Layer 4 of a small transformer language model trained on English Wikipedia (9 layers, counted from 0, width 96).
Take only the direct path to the model's output, skipping the later layers: a vector added to the residual stream pushes a token's score in proportion to its dot product with that token's output vector.

Output vectors of the tokens that the questions are about. A number n stands for n times 0.0034.
"ches": 128 -56 -31 144 -103 25 85 -114 78 -87 60 24 120 4 48 -98 180 194 98 145 -39 -90 -152 153 89 -303 136 13 72 -18 -9 4 109 129 36 39 82 -61 42 89 92 120 125 -23 -39 -19 4 -70 113 -88 -105 -32 -219 -122 194 -56 61 -23 265 225 -188 -139 147 -15 -43 138 9 -116 51 -22 43 -180 -6 -98 -167 -382 -61 27 -122 -150 252 -91 250 13 -328 -90 72 -8 -115 -17 49 221 -240 116 -187 219
"cock": -81 34 -64 -73 -95 17 -45 46 -23 67 42 146 -124 -45 88 23 223 28 68 10 151 -150 24 38 226 61 198 -66 34 128 -112 60 -125 140 -50 88 -79 0 153 -162 212 169 29 34 190 -89 -256 8 93 62 8 168 47 -255 260 -118 -191 -109 91 -14 -32 152 187 -44 -186 -83 249 8 3 -37 172 54 -12 258 92 -141 -39 -44 -21 -227 78 299 109 4 -94 40 -44 -110 -178 -13 -124 110 -177 -7 -149 -21
"aged": 73 14 -36 -92 -94 146 -22 114 13 32 31 -225 217 199 -224 23 -64 -202 -54 -170 41 4 134 122 -71 -156 -203 49 73 16 -118 48 -183 133 -146 -216 -237 14 -37 71 -28 276 87 -31 31 -200 113 22 164 -170 140 160 -293 -21 197 -171 -100 70 378 51 42 -215 128 -49 -82 84 130 -228 83 -231 -107 -251 29 -26 -17 -425 -117 106 35 33 -116 130 -13 165 160 -73 118 -159 -35 139 200 249 -83 338 150 183
"olecular": -45 -245 95 251 -130 150 -61 183 -19 172 343 48 10 157 -222 166 -116 -142 -10 -51 -62 -222 190 90 -14 5 -324 192 -82 282 -187 20 -284 255 -193 243 -207 -39 -124 -146 -5 88 -9 95 5 139 60 289 -66 -10 -320 -58 -142 -299 129 279 6 160 220 -54 -80 40 15 -43 215 26 93 -115 -324 -35 -4 -197 15 119 87 -138 -74 93 326 88 230 204 5 199 -114 -181 -202 -177 23 46 -138 54 -237 -106 -113 -40
"apped": -19 -143 -167 -19 -183 201 -122 91 -356 90 74 -108 -54 199 -178 -80 202 -99 -186 -76 -69 -53 240 115 -39 -197 204 251 188 24 58 -169 217 193 -260 290 -390 -9 -92 -155 -23 358 -90 -163 100 -83 -128 75 -9 -99 -24 -9 -59 121 133 -180 -281 128 218 8 -71 -83 36 -31 -124 58 133 -335 -33 -119 -28 -68 64 -13 219 -197 55 -56 245 -101 127 -25 158 90 0 59 51 -205 13 222 115 92 45 107 18 134
"Review": 72 211 -96 -17 -53 -134 -134 41 -100 142 178 392 -90 -276 11 20 192 64 12 -58 -87 -92 119 -189 -31 -8 -206 -127 -69 154 -188 21 -377 189 -329 330 -71 -108 105 151 135 39 240 -4 -138 113 74 -44 133 69 -34 -158 -120 -29 66 65 -234 12 -4 45 264 -7 117 -122 24 -66 125 89 107 -49 -117 18 -13 239 0 -174 -37 -12 146 25 -36 -41 -20 17 -18 38 -85 77 59 -117 -15 4 -204 85 -121 -53
"DST": -55 -144 41 168 75 -106 -113 86 14 -4 236 -201 -85 -34 -155 285 65 201 -92 -149 -87 -41 302 -46 243 279 77 135 -107 71 -30 -63 -128 136 -177 143 -323 -114 149 -117 323 266 253 265 -163 74 -200 -73 186 0 -181 37 62 -67 -31 87 161 -58 35 -56 181 159 142 -56 166 -162 101 14 178 -116 -33 -85 77 -300 53 -266 -90 -40 147 -19 59 4 37 79 163 -166 182 23 -212 125 9 258 304 -289 157 -139
"Discography": 105 152 83 147 -168 -65 164 8 -39 -70 86 189 50 -85 -264 198 31 -111 66 -111 -49 57 205 97 13 63 106 67 -178 48 -24 56 -85 217 -348 210 -318 -105 -24 -46 -130 77 247 131 -4 237 -298 26 324 108 28 -134 -82 4 107 29 -6 221 208 149 46 -82 154 -99 -142 121 61 204 -138 -100 84 -130 110 -173 107 -78 -242 -108 244 -109 -161 -193 92 194 -188 -42 -81 9 -60 12 -187 96 -220 131 -192 -221
"oidea": 86 116 -232 -20 80 -135 -171 -17 -54 20 184 -14 -33 -105 -171 283 -37 179 -156 53 3 32 12 -169 211 65 206 115 -231 92 105 10 -20 230 23 249 -208 -85 173 56 -23 355 190 18 203 -112 44 191 -112 -200 -171 -134 -160 -271 376 56 184 141 212 -9 -198 43 45 -36 14 -211 63 -29 -46 -97 29 -95 70 136 66 -90 -156 40 -132 -47 289 47 -41 334 4 -296 -203 -74 49 229 -212 162 -126 -246 -171 -91
" manage": -116 -146 -80 -93 -161 -77 -118 -20 -76 -27 188 135 -126 -11 -121 148 -3 -75 -77 -141 -89 -137 75 80 115 9 90 -17 0 -110 -195 -75 26 40 -109 -99 -88 -83 100 43 141 37 -122 122 -94 -46 119 86 26 38 -102 50 -22 -93 -12 148 -152 -3 160 -12 -95 -57 32 -61 -12 -44 -43 0 -111 33 277 -70 35 115 86 -57 35 -174 303 -48 170 74 119 -211 30 23 62 25 0 54 9 80 -16 -105 -105 -113
"ation": 227 -269 -186 -88 -136 -32 23 190 -4 -255 146 28 211 -57 80 51 24 -291 86 46 107 178 40 133 -149 -127 -180 -17 32 -75 -34 -79 -117 77 59 22 -166 -73 53 99 -36 94 87 -89 -73 140 109 51 -25 -135 -188 -126 165 -153 299 103 127 105 294 -84 -29 -189 -51 -19 208 30 -54 -45 -43 -22 -181 -81 25 -169 -57 97 -117 -278 142 44 -96 -11 113 151 121 167 4 -216 61 72 56 114 -12 -40 -77 89
"ne": -78 -55 -201 -149 132 93 145 -145 -57 30 14 -151 -79 65 38 -54 -120 201 27 -85 97 94 22 37 -13 55 -138 -62 180 83 -22 32 104 59 -7 258 -93 -80 49 65 51 140 172 251 -113 -187 133 -117 161 -31 165 48 -28 -120 124 -3 -31 126 198 -35 -25 88 82 28 -182 78 58 -138 -59 -27 202 11 -40 142 49 52 125 20 123 21 -186 -107 -141 -72 227 -10 75 -10 20 -9 16 -112 -202 37 -63 156
"ical": 125 184 -43 42 -14 -24 72 8 176 -57 389 123 124 119 -4 30 75 -68 -229 132 -82 47 173 242 -72 4 -222 52 48 -24 -99 133 -360 146 52 273 -312 -49 292 23 -18 61 96 -146 -179 49 -13 301 -41 -215 32 -105 -53 -279 217 -163 -17 121 187 20 8 -206 -53 -9 17 -181 -10 -127 111 -63 -126 38 38 58 -17 -125 -107 -8 234 27 123 16 -210 -5 46 -354 -209 -135 85 -46 154 54 -290 24 -233 -69
"parent": 81 -23 -109 98 -45 88 -345 -64 120 140 0 112 66 -42 88 72 19 -25 132 116 72 150 210 193 85 15 8 202 165 124 -120 140 -263 136 31 143 64 35 -58 20 -104 269 4 23 -115 160 -40 170 -36 -204 -65 184 136 -114 -40 -125 118 284 175 57 -64 -78 15 -87 -27 67 241 -139 -73 -191 41 -169 -12 127 -7 -251 -133 -81 268 -184 0 -56 102 -69 101 -11 -157 -38 -59 110 -99 -35 -50 -172 35 -64
"ship": 111 -41 -113 -70 -13 7 -40 -266 125 125 247 173 25 -152 -38 0 -136 76 162 124 11 64 -125 -65 -8 -94 -93 -35 -8 248 -9 120 -307 84 41 -166 -84 -167 -33 50 103 -62 129 225 -203 -114 39 -52 -86 -132 138 -107 8 -277 71 -15 -158 -12 234 129 -42 -98 319 -18 20 98 -19 -13 209 -69 -59 -274 81 -190 -125 -218 -167 -119 45 -142 64 -87 109 130 119 170 203 -106 52 221 164 80 123 -79 168 88
" ESPN": -43 188 -147 29 -51 -103 -139 -54 67 65 -84 -69 -14 -136 32 125 181 -22 148 97 -77 -87 57 98 36 10 95 0 -44 99 -22 -168 -108 144 24 195 -163 24 -55 -47 38 -63 88 64 -13 79 143 -34 169 233 -119 96 -194 -15 36 22 -214 42 -39 -127 -174 164 55 -39 -7 -223 148 -113 -90 30 -117 -136 208 -97 -7 -101 -59 230 142 -49 57 44 258 -33 69 96 -10 -186 -76 101 -215 119 31 19 150 -32
"les": 166 8 -30 -121 65 118 -117 60 -126 -36 -202 -23 80 -48 -7 41 171 66 71 -104 44 7 -24 -82 -59 38 12 -57 42 44 -172 36 296 135 -148 120 -15 39 51 -164 168 188 238 -15 -29 -21 152 34 231 -122 56 273 -223 -109 -101 14 204 -18 173 -4 -77 -220 219 13 -252 -115 61 -110 196 -27 10 29 -42 29 163 8 -310 26 70 -251 -4 97 223 12 -47 -89 61 -132 33 -72 76 218 -221 62 -132 -14
"formerly": -22 -148 -18 -86 -52 145 -86 17 25 -106 238 182 -186 -3 -293 -33 -115 78 -58 16 -41 -7 75 -120 104 -18 225 251 70 83 -32 290 -27 147 -103 231 -40 0 -62 22 175 139 -84 73 54 -175 92 113 156 -26 -78 7 -8 -27 148 -41 -322 -98 91 -161 -31 10 80 -60 -205 68 17 -111 -47 -15 20 -111 -20 10 166 -162 -192 -68 173 -53 -133 -58 -51 176 -178 -56 -60 -319 -100 42 53 87 174 57 19 -234
"whose": 18 -65 -43 158 85 219 173 186 94 -68 227 219 -326 16 -310 86 -31 -36 -112 -116 45 -171 33 99 55 66 0 -14 44 118 -249 151 -322 108 -127 215 -34 0 50 113 141 118 4 99 102 -45 92 193 73 -202 -60 -26 18 -98 50 -188 -369 -75 -4 117 113 -326 105 -105 -9 62 80 -150 -183 -70 -165 -75 -35 -4 96 -9 -125 8 -167 160 98 -60 -81 153 -337 -99 275 26 -63 -49 116 363 -66 -28 49 -175
"peaking": -33 -53 38 -310 -403 289 33 -23 10 -225 113 147 -44 207 -175 139 219 -134 -283 -52 79 -10 149 -86 -250 -10 -116 21 -10 -158 -105 142 -267 147 -365 112 -209 104 113 147 -201 346 9 -5 -170 -14 -158 177 200 -108 -56 -306 -242 101 102 -245 -262 153 37 -81 -104 0 47 -85 135 69 261 -141 -58 -94 -114 -178 0 60 74 -358 -124 211 -64 89 317 -40 138 119 64 -32 167 -14 -47 59 93 205 15 -169 -119 -150
"Playing": -48 220 -45 89 -74 -80 -59 -53 67 93 36 -157 31 14 -288 -60 -91 -144 -124 -61 64 -145 68 165 63 30 47 -29 156 158 -4 52 52 193 -144 142 -227 27 -24 -23 463 16 72 15 48 -49 -65 157 44 -88 -60 -144 31 195 87 28 -146 69 232 173 -14 -182 198 -117 -166 140 -43 -158 100 -67 10 -147 108 -198 124 -175 -159 -44 141 -116 -4 115 56 -32 -130 -75 0 -87 -96 96 -22 -129 8 -59 27 -67
" Czech": 14 -98 23 168 -254 71 13 -140 10 -150 -46 -17 14 110 -9 3 -125 -3 166 -27 4 7 99 -3 -42 162 80 -40 -47 27 -33 218 -82 102 121 -4 16 21 -81 134 -71 58 22 -10 -177 3 -16 99 -32 7 -128 -47 -199 3 -26 -72 -52 -70 51 50 -72 -56 -35 -17 83 -66 0 49 -147 -68 94 -159 96 303 -45 -186 -138 -152 -55 131 315 -213 -195 193 100 -47 32 50 -296 193 29 14 -47 -98 -72 -3
" municipality": -86 4 103 132 -20 161 -157 -49 -265 13 144 219 57 -143 52 78 -211 104 111 -134 -49 11 125 7 51 -8 140 105 -222 -17 -69 87 -131 41 105 4 -147 -154 -151 91 80 150 -47 155 -197 -91 -4 133 182 -117 -159 -60 -4 -68 65 -42 58 -64 294 66 -115 111 -12 -61 78 -33 -56 -129 -120 -157 44 -16 39 -160 129 38 -296 -58 -131 -169 59 -162 -18 283 188 -124 18 -217 -153 173 -7 58 30 -55 0 -119
"ally": 27 -145 -47 -261 -121 169 -97 127 142 -281 -11 -142 53 230 -189 4 -97 -37 -187 121 57 32 113 -143 47 -145 175 182 141 221 87 63 59 61 20 146 35 78 297 167 186 217 -23 107 -98 67 73 249 17 -307 -51 -129 -86 4 246 94 -211 -31 80 -101 -7 30 3 -28 -60 -109 -51 -226 110 71 -195 -156 6 -95 -73 90 -123 -112 325 -25 55 -48 -43 64 -85 15 50 -184 191 45 -176 103 28 37 21 15
"]}": 41 -226 -90 -123 191 26 279 -44 -348 -75 375 193 141 178 -62 142 462 -75 275 -256 62 217 116 85 -163 216 60 124 -307 117 -93 15 76 176 235 121 99 -78 -21 25 -155 21 -119 -151 205 -116 -170 57 -5 261 -137 -24 -112 125 -14 54 -166 146 0 303 -169 -124 293 -64 52 204 -44 35 -232 -116 52 5 99 -59 92 -34 -152 -185 278 -172 5 119 132 219 97 41 87 72 -93 -83 -165 178 29 132 -93 -9
"ennial": 88 -14 -9 20 -194 177 37 -66 -14 190 19 100 86 -81 74 9 43 13 -233 59 -144 -37 325 -14 -206 71 -59 127 -90 158 -25 -139 -254 168 -218 311 -28 -260 59 286 -148 214 90 -292 -87 -13 271 172 279 -62 -169 118 -293 -145 240 -115 103 36 104 101 88 9 133 -43 5 -21 -65 -5 17 -160 -51 -15 56 -9 475 -87 145 -137 150 -352 124 252 -190 50 -25 102 -86 -277 87 53 9 180 38 -173 -213 -168
"spire": 19 -173 -155 -56 -150 -10 4 49 18 49 318 128 30 116 -194 -41 154 62 7 -187 95 59 -177 -145 280 -11 97 -125 -22 24 -117 0 -182 89 -195 276 176 -157 10 -110 211 101 -57 15 -168 -237 -86 107 190 79 -16 8 -84 64 50 116 -82 157 -46 108 -38 52 27 -90 -7 -110 -26 -39 -218 -121 145 -307 48 -60 -7 88 146 -18 90 -142 117 197 129 -187 -119 60 -125 -115 -116 -52 18 104 75 -82 -111 -56

Each question shows what one neuron of this layer's MLP adds at an activation of 1. A number n stands for n times 0.00053.

n197: 31 -53 28 24 67 63 -106 -126 -36 -128 153 -32 -44 -2 150 21 48 62 25 35 -49 185 -39 6 -136 13 -29 237 -52 -70 -19 123 145 101 111 6 -122 142 -181 -180 41 37 -28 -35 -27 -2 213 -84 77 64 21 32 111 -98 -65 6 -23 -135 -139 -161 97 -30 49 141 5 6 -250 -87 -31 19 -31 -70 -16 54 64 -44 -239 -108 -23 23 32 104 111 -172 -3 -171 -9 155 23 -153 109 -56 12 26 -64 -33
Which of these tokens does it push up most? "les"

n110: -112 -116 -140 -103 -60 -6 -79 -163 109 95 27 44 -34 -124 -13 -6 -16 -98 -24 -27 89 43 -193 -116 -9 -63 -54 35 28 -145 -256 -80 -32 48 -20 -33 71 191 -9 -268 -66 -173 136 35 100 -200 -36 4 -109 -124 83 -69 -128 51 1 -7 -4 -79 -189 23 95 87 -19 -205 -81 200 -66 26 125 27 122 264 -6 -43 56 159 2 76 -189 181 -48 76 -81 -125 99 -50 108 -7 44 45 37 35 56 6 -26 167
Which of these tokens does it push up most? "ne"

n222: 142 -118 -81 27 -9 13 14 -11 117 30 -105 40 7 -5 -97 -147 2 78 105 -100 -114 -9 27 92 -52 138 -53 75 -105 62 39 127 13 -195 160 144 -115 156 -118 -118 -36 25 -104 -12 185 -165 4 -184 -96 48 36 -74 85 35 115 14 -30 -62 -153 -132 -61 -54 168 153 -228 79 89 57 233 -189 -22 26 54 22 24 -76 -8 155 -94 -100 -61 212 -114 35 -53 -73 -163 -89 169 -24 -34 193 -193 92 -21 -27
Pushed down most: " manage"

n11: 221 -19 -96 -121 69 0 56 120 183 -93 92 -152 -88 146 -127 -81 105 -71 54 209 -70 -104 -24 -263 68 -93 -33 132 141 -67 -111 -72 146 23 169 9 106 105 51 182 -194 20 -128 124 -67 55 82 132 52 -48 -16 -96 -37 -34 18 -37 -55 -30 110 13 35 18 -51 -89 -34 59 43 -173 88 -48 -21 81 117 89 -85 -30 -102 -177 -4 55 153 -183 94 22 -44 47 89 -106 27 103 -41 21 9 -46 -38 90
Which of these tokens does it push up most? "ally"

n74: 4 12 43 161 32 23 47 128 160 -222 171 124 59 29 154 -61 -46 123 90 -57 -167 -96 80 -40 -130 -35 -138 67 -18 -2 231 -5 15 82 177 -73 -20 -115 78 -48 124 199 -213 -196 152 51 8 -7 -199 95 134 -61 90 -122 -22 192 100 159 -64 -19 -97 -80 -70 144 -180 293 -108 264 2 32 -89 206 195 -31 20 46 -48 81 -147 120 -4 -11 48 248 -68 99 189 90 -133 60 -12 213 -50 120 -52 -66
Pushed down most: "spire"

n139: -46 -14 1 -126 80 -41 19 27 71 -105 -97 -173 -33 8 -129 139 -2 -110 -23 -20 -276 -7 122 -77 186 6 -102 -46 -39 176 -24 61 35 330 -129 -113 32 -68 -96 131 -148 -84 -119 1 -92 55 -114 -206 -153 -74 -91 -121 -47 54 -14 -61 165 -164 6 -46 -106 63 -212 -81 119 14 47 -43 -112 42 -41 -48 96 -70 -90 -255 18 80 -91 72 117 141 -99 -64 -73 7 220 -143 17 -22 127 -155 66 22 -19 -173
Which of these tokens does it push up most? "peaking"

n120: -60 -161 -29 22 125 80 -51 29 -59 -51 116 -108 40 129 7 27 110 30 -51 -122 130 -62 -137 -145 12 -159 59 134 40 -52 -220 -58 0 101 -95 144 -17 -26 -190 -5 52 -154 -145 -120 67 44 58 -24 3 67 -152 2 42 283 -13 65 161 261 37 -77 188 7 -117 -119 21 9 5 -174 -92 133 -89 -147 30 103 11 -121 117 48 148 38 -109 -148 64 -130 64 -57 150 1 56 101 139 -18 138 6 -21 -82
Which of these tokens does it push up most? "apped"

n2: 100 26 -30 -51 113 120 184 83 29 36 -83 23 -32 5 -96 -159 -23 49 12 -222 114 152 28 31 119 -68 89 -48 10 160 130 17 42 -15 4 -58 39 -66 23 -4 -2 -85 15 18 15 65 15 -155 140 70 110 -35 -223 -24 -62 -26 -90 124 29 22 24 -121 135 91 59 86 36 -26 -206 54 -136 27 -7 -8 3 -182 -44 -7 48 22 26 108 9 50 141 26 -145 84 -19 -105 26 -116 -36 48 -61 -29
Which of these tokens does it push up most? "]}"

n93: 15 2 -33 91 -53 200 39 167 -20 -1 70 -178 -90 84 36 -70 71 72 -61 226 266 -44 196 -115 -97 -49 -111 59 -271 -89 158 106 3 -111 -35 -117 -5 16 -137 176 72 -95 17 -112 18 123 -119 88 -50 -4 -9 -106 140 -52 49 11 17 9 -177 -101 -59 -78 -31 173 -92 -130 15 -80 34 -60 -99 58 110 141 -20 35 61 60 -60 141 -57 29 24 -114 144 -84 129 117 46 36 112 80 190 -144 99 -143
Which of these tokens does it push up most? "peaking"

n191: 20 -8 -28 52 36 94 -82 -18 42 -80 -38 6 -1 36 109 -182 104 -67 26 -88 -135 -7 -73 -17 -52 10 30 -135 -59 -137 172 33 10 56 40 20 9 190 -23 -76 -179 -239 176 -91 -74 -1 52 116 -53 32 66 -18 39 -55 -73 -84 -51 5 213 -71 101 268 -306 218 -65 47 117 -37 112 135 -25 20 -18 73 28 195 -22 -90 -27 130 -105 185 17 -56 -54 -18 -198 21 -43 147 41 -15 -102 -34 64 23
Pushed down most: "DST"

n201: -70 15 200 -131 -65 -9 35 -155 72 -34 -25 -49 -220 86 -36 10 102 71 -50 59 -77 3 -80 77 109 23 8 -2 18 -85 63 -8 -51 24 -99 -73 -42 -14 37 -52 93 -93 26 99 18 -32 -26 58 20 72 58 105 7 64 -67 -162 -33 82 48 -2 26 186 -110 151 164 38 -89 -75 -41 38 0 76 -288 85 90 163 51 94 15 47 3 -41 -76 60 146 -115 100 35 133 -72 -70 -99 -60 115 -88 -96
Pushed down most: "ation"

n168: 47 192 -9 57 182 105 -62 21 -226 -38 -59 -135 -31 75 61 -136 -4 34 -25 8 -86 32 176 -25 90 -84 139 39 63 -15 -61 119 -3 -22 98 -48 86 -150 8 120 82 20 128 148 -3 -14 144 -19 -55 -92 -41 -118 -13 -17 -71 112 -196 -4 -40 70 84 118 -145 -37 -63 44 -40 141 166 42 -108 140 61 34 6 223 -14 -19 80 -19 137 147 13 14 21 56 -3 -50 107 -37 42 19 81 84 -69 -98
Which of these tokens does it push up most? "ally"

n119: 23 90 0 -62 -143 64 104 -70 -44 44 -59 -2 -26 -99 -78 198 -29 38 -111 150 163 9 -114 8 22 72 -185 48 -44 40 -34 -38 2 39 5 -181 181 22 51 -115 -41 -58 141 -119 163 40 5 70 -57 -73 -130 171 -107 -41 118 149 50 23 -36 138 135 64 -100 -102 -23 22 -160 -100 166 156 -126 87 88 -223 -16 37 -61 -41 -241 241 25 91 108 58 -136 -39 14 26 176 126 -74 49 -190 -95 -133 141
Which two tokens does it push up most, strongest first? "oidea", "ches"

n220: -96 5 -77 -30 102 -52 -169 57 149 2 127 46 -100 -3 -64 -33 90 7 30 201 25 109 243 39 -160 111 -7 -87 70 10 -139 201 62 112 -138 66 -78 0 41 -58 -109 146 22 122 -232 -67 1 37 -24 7 -5 -138 43 150 139 257 86 -20 -21 1 -46 72 -70 -27 -22 -44 27 -79 163 -66 70 57 -257 -193 150 -79 71 -85 60 141 -79 -45 74 -6 -43 -159 -34 -97 94 15 114 115 60 56 -149 -15
Pushed down most: " Czech"

n115: 137 -37 -149 -85 129 -50 -90 130 29 141 20 -22 -61 -19 78 118 128 7 -183 124 18 9 -19 78 39 257 -13 146 -90 42 -94 -42 -56 196 -107 17 -122 -79 -138 -99 14 -53 92 102 -24 -32 -76 187 113 -97 -58 -17 -88 81 -15 -95 -26 -74 159 1 -19 -8 11 -61 -74 65 -13 -55 -60 -95 -3 -83 121 -67 4 191 103 163 144 99 -71 -143 191 142 -98 23 -34 16 115 0 -86 -33 -53 79 -170 36
Which of these tokens does it push up most? "Discography"

n232: 9 -108 8 19 -2 53 -220 93 91 140 43 36 116 -111 -32 -128 115 -18 -5 -23 -168 -3 -93 -139 108 -49 225 -13 42 61 145 -170 -22 108 -185 244 -39 314 -52 -116 -81 -78 -158 -53 -129 -82 -82 -156 45 -30 46 -9 83 124 -33 -49 142 115 -32 272 17 -89 -84 -71 -35 64 125 67 -138 -165 141 93 -162 133 100 7 -17 -38 43 114 -125 98 -155 -187 -146 35 -3 -29 30 -71 -14 2 106 76 37 -29
Pushed down most: "ship"

n38: 57 -100 109 150 47 46 143 15 -15 -72 -1 63 -53 64 6 -177 -21 -77 -142 124 48 -111 50 -80 51 -93 -174 29 36 14 -11 126 -59 -131 14 32 -64 -43 23 -62 -64 60 -112 -77 -113 -80 -8 -53 158 -162 -70 17 -45 -105 -149 111 -59 -36 -51 -77 84 -87 -61 -77 -181 -160 24 78 173 -5 -131 -121 48 271 -71 -202 -2 126 -42 -81 -129 12 -17 42 15 -242 -191 44 -213 -47 -253 83 -13 -146 77 -50
Which two tokens does it push up most, strongest first? "ical", "olecular"

n67: -30 -78 -37 -78 -24 68 -16 -94 49 65 -96 -43 22 90 -3 144 -10 21 17 131 -88 -108 69 -59 -200 -7 -33 51 -43 -43 35 3 -64 93 115 30 -51 -105 38 -43 -29 13 31 -88 124 -115 -100 54 -59 -172 -39 23 -3 -56 79 3 183 54 -20 7 -210 109 -82 -166 -201 82 193 28 187 83 66 76 6 -88 -42 -187 138 169 -163 33 18 -62 151 -85 1 -20 107 -13 -17 -10 -12 -148 -28 -13 -127 108
Pushed down most: "whose"

n35: 80 -72 73 1 -113 132 189 -51 -76 -102 99 173 8 107 -87 -150 83 -79 142 -20 46 19 -178 -14 -153 106 -27 12 154 -203 175 64 -70 -4 -35 90 77 86 -14 59 47 22 -194 -4 7 63 -110 -59 171 -191 -63 -158 46 47 40 80 198 -77 55 -5 -54 118 -170 -45 -29 69 -3 62 152 105 30 -123 17 -27 -79 67 68 -33 -186 -4 7 157 49 -194 40 -69 77 209 22 19 -32 118 2 -9 -140 19
Pushed down most: " ESPN"

n159: -46 -37 84 72 -38 107 -101 100 68 140 88 5 -104 -139 41 -135 -32 57 -149 71 -161 2 35 206 62 78 39 -14 -147 30 97 -32 -24 -65 -140 -45 111 4 -98 -102 -222 -26 82 -216 -120 172 -283 -121 3 65 13 -73 101 29 -11 116 78 -90 -138 -157 61 83 56 153 58 73 64 15 107 78 25 309 265 -250 35 0 42 -63 89 57 -47 0 -208 -106 17 18 -75 -46 52 25 -85 70 31 -178 -61 -66
Which three tokens does it push up most, strongest first? "DST", "ennial", "Discography"

n112: -230 50 24 164 -50 -20 0 86 -50 -96 19 -71 -3 -224 49 -104 -13 109 -127 -62 144 -256 -11 93 87 -58 77 49 108 -56 67 -50 65 8 23 -63 9 -149 -54 37 257 32 -112 -193 -28 158 -70 -47 -34 -169 -75 163 18 35 28 62 27 -78 -10 203 -11 -33 17 44 22 80 34 103 -109 -23 47 72 -184 -26 -19 -61 259 -86 77 85 18 100 69 18 -78 -139 137 -85 -92 136 -84 74 -210 79 93 -43
Pushed down most: "peaking"

n103: -57 5 154 55 -61 -13 14 144 318 78 -144 146 62 -47 -72 171 25 -131 -6 81 -149 204 66 211 22 202 130 -17 17 -27 105 23 35 -55 -82 -91 -24 0 85 29 -19 -22 -76 -79 -5 -28 -7 22 -70 -103 -172 3 104 110 76 -17 55 19 16 -48 35 137 67 -172 1 47 -155 -45 20 -84 130 262 53 -254 32 34 125 62 -184 105 -223 -69 75 -3 -87 -42 -38 26 -69 -83 6 -110 -44 -32 17 40
Which of these tokens does it push up most? "Discography"

n46: -118 -11 60 0 -50 143 -81 198 -85 142 5 -14 6 -102 129 98 -55 111 14 22 37 41 -55 -106 40 54 140 -90 -84 -101 38 9 -20 -71 1 -8 108 69 22 7 61 -16 -13 -15 94 -24 -226 -117 71 -24 -42 114 -109 146 56 -16 59 -77 -85 0 -17 -151 148 62 82 -81 7 -2 18 62 -110 231 -98 23 250 -23 46 -93 159 110 42 128 -37 -57 -6 116 55 -49 131 68 -12 12 -3 4 23 165
Pushed down most: "ical"

n241: 27 143 9 35 137 50 -117 -40 -150 -51 -127 116 -104 -9 104 139 -15 -78 -32 -148 -75 -29 -56 171 19 88 -47 32 114 -12 53 63 129 -157 29 -61 -75 4 10 17 69 -254 -39 -8 114 139 91 76 -106 44 39 -64 27 -71 129 -29 13 -47 -125 35 65 19 -26 171 -57 -37 105 26 11 -12 -6 8 6 82 69 -167 67 192 -31 114 -135 11 -156 125 -104 -78 -70 68 74 -21 46 -42 -23 -81 173 14
Pushed down most: "spire"

n223: 105 124 72 62 79 -21 -113 87 25 -49 99 72 91 12 0 -164 -31 56 59 -14 79 70 -116 30 -56 101 -87 13 48 -187 55 11 94 -9 -6 47 69 -204 -205 -23 -44 80 -188 84 17 -157 -9 -93 62 166 -69 192 -80 11 18 -42 -59 -175 -144 15 46 -81 41 -197 -45 130 42 126 -174 80 124 -37 -149 -8 -53 -163 -209 5 -70 -170 111 -12 -59 -36 -144 -145 132 -126 64 157 133 -127 -31 -39 59 -126
Which of these tokens does it push up most? "formerly"

n183: 7 -69 64 25 28 96 21 273 -75 -133 36 -14 14 -111 -140 129 48 -169 3 -29 67 205 50 68 180 2 4 -39 45 8 -164 -136 -12 68 -3 -59 -135 58 -127 6 -83 -179 -116 51 -76 -70 86 25 -120 44 50 15 -160 62 97 115 212 -142 -54 28 -119 158 134 158 131 55 -60 121 -37 76 -26 -76 66 -126 33 52 59 -260 45 94 -190 -26 39 -13 -127 12 139 -195 79 98 218 -6 128 25 -98 -167
Which of these tokens does it push up most? "ation"

n166: 32 -36 -36 -78 -122 -19 62 154 -55 180 -285 -67 -130 19 -74 -34 0 78 -38 -118 100 -148 72 37 52 -62 -10 -27 30 -95 -206 -242 -67 234 4 33 -56 83 55 9 -125 -16 72 -43 19 55 123 -53 -19 -176 106 -2 131 99 137 -11 47 112 -100 98 -39 12 -174 -20 60 -64 -22 186 -66 -148 43 135 -80 90 -77 -85 -95 -67 -70 111 -91 87 -82 -44 58 83 -45 -150 77 -12 207 -156 -51 25 77 -52
Pushed down most: "]}"

n116: -131 -136 -65 -51 -72 3 -108 -22 -52 -57 -38 -81 30 10 106 3 23 123 129 119 -164 45 -1 104 -43 -9 50 -51 22 106 35 56 20 208 26 168 -168 -21 -66 -156 5 47 32 186 28 97 267 64 68 124 26 148 25 -22 -283 -34 -84 100 31 -79 -145 -65 -78 -41 -55 -43 -121 140 9 -55 82 132 84 -44 33 -25 173 54 143 3 -91 90 -53 -133 125 -8 -129 -55 51 18 34 145 100 -144 130 -147
Which of these tokens does it push up most? " ESPN"

n56: -40 -202 -70 -28 79 -132 -35 27 -20 -102 67 46 134 13 119 -46 76 82 6 -48 42 134 -5 76 -93 -48 14 -51 -111 7 -175 -107 143 -152 -113 25 77 -48 -58 -138 -15 155 58 27 18 38 0 58 18 41 -8 -133 40 -61 -83 -18 -68 -183 68 239 137 108 -1 -129 -156 115 118 161 -101 -58 28 -128 0 -64 -160 -174 -15 -93 249 147 -28 3 55 82 -17 66 39 34 118 30 26 158 -3 53 92 7
Which of these tokens does it push up most? "]}"

n128: 173 48 51 -8 -109 -47 236 -79 -145 -64 33 121 -71 79 -21 92 0 -111 99 179 88 71 152 31 -158 -88 199 47 -47 -8 -101 -139 -12 94 -98 -39 -11 -43 47 -119 15 -88 -175 89 -105 91 133 79 51 32 -163 -114 -80 87 -270 0 -147 14 49 -127 -51 40 -202 70 -3 -135 4 -100 27 66 39 136 -15 -134 -17 138 49 -122 27 66 -31 36 -106 28 -80 30 163 17 163 -31 -67 -29 -58 -39 15 -89
Pushed down most: "aged"

n130: -2 -91 -217 -48 112 -32 -212 -186 153 54 57 -206 110 -105 1 93 151 -94 26 -32 -74 91 -91 -11 -137 27 185 85 9 -188 158 40 61 1 52 -15 -90 -27 25 45 62 34 -80 6 -45 -1 -131 128 23 15 -100 103 -55 -22 17 -113 92 -12 -38 -38 -63 -42 79 147 -89 29 40 -62 -135 118 -17 99 87 -85 21 174 4 -37 -91 -153 -196 82 -128 -63 222 -27 6 -11 72 114 -209 -109 -102 -102 25 -99
Which of these tokens does it push up most? "oidea"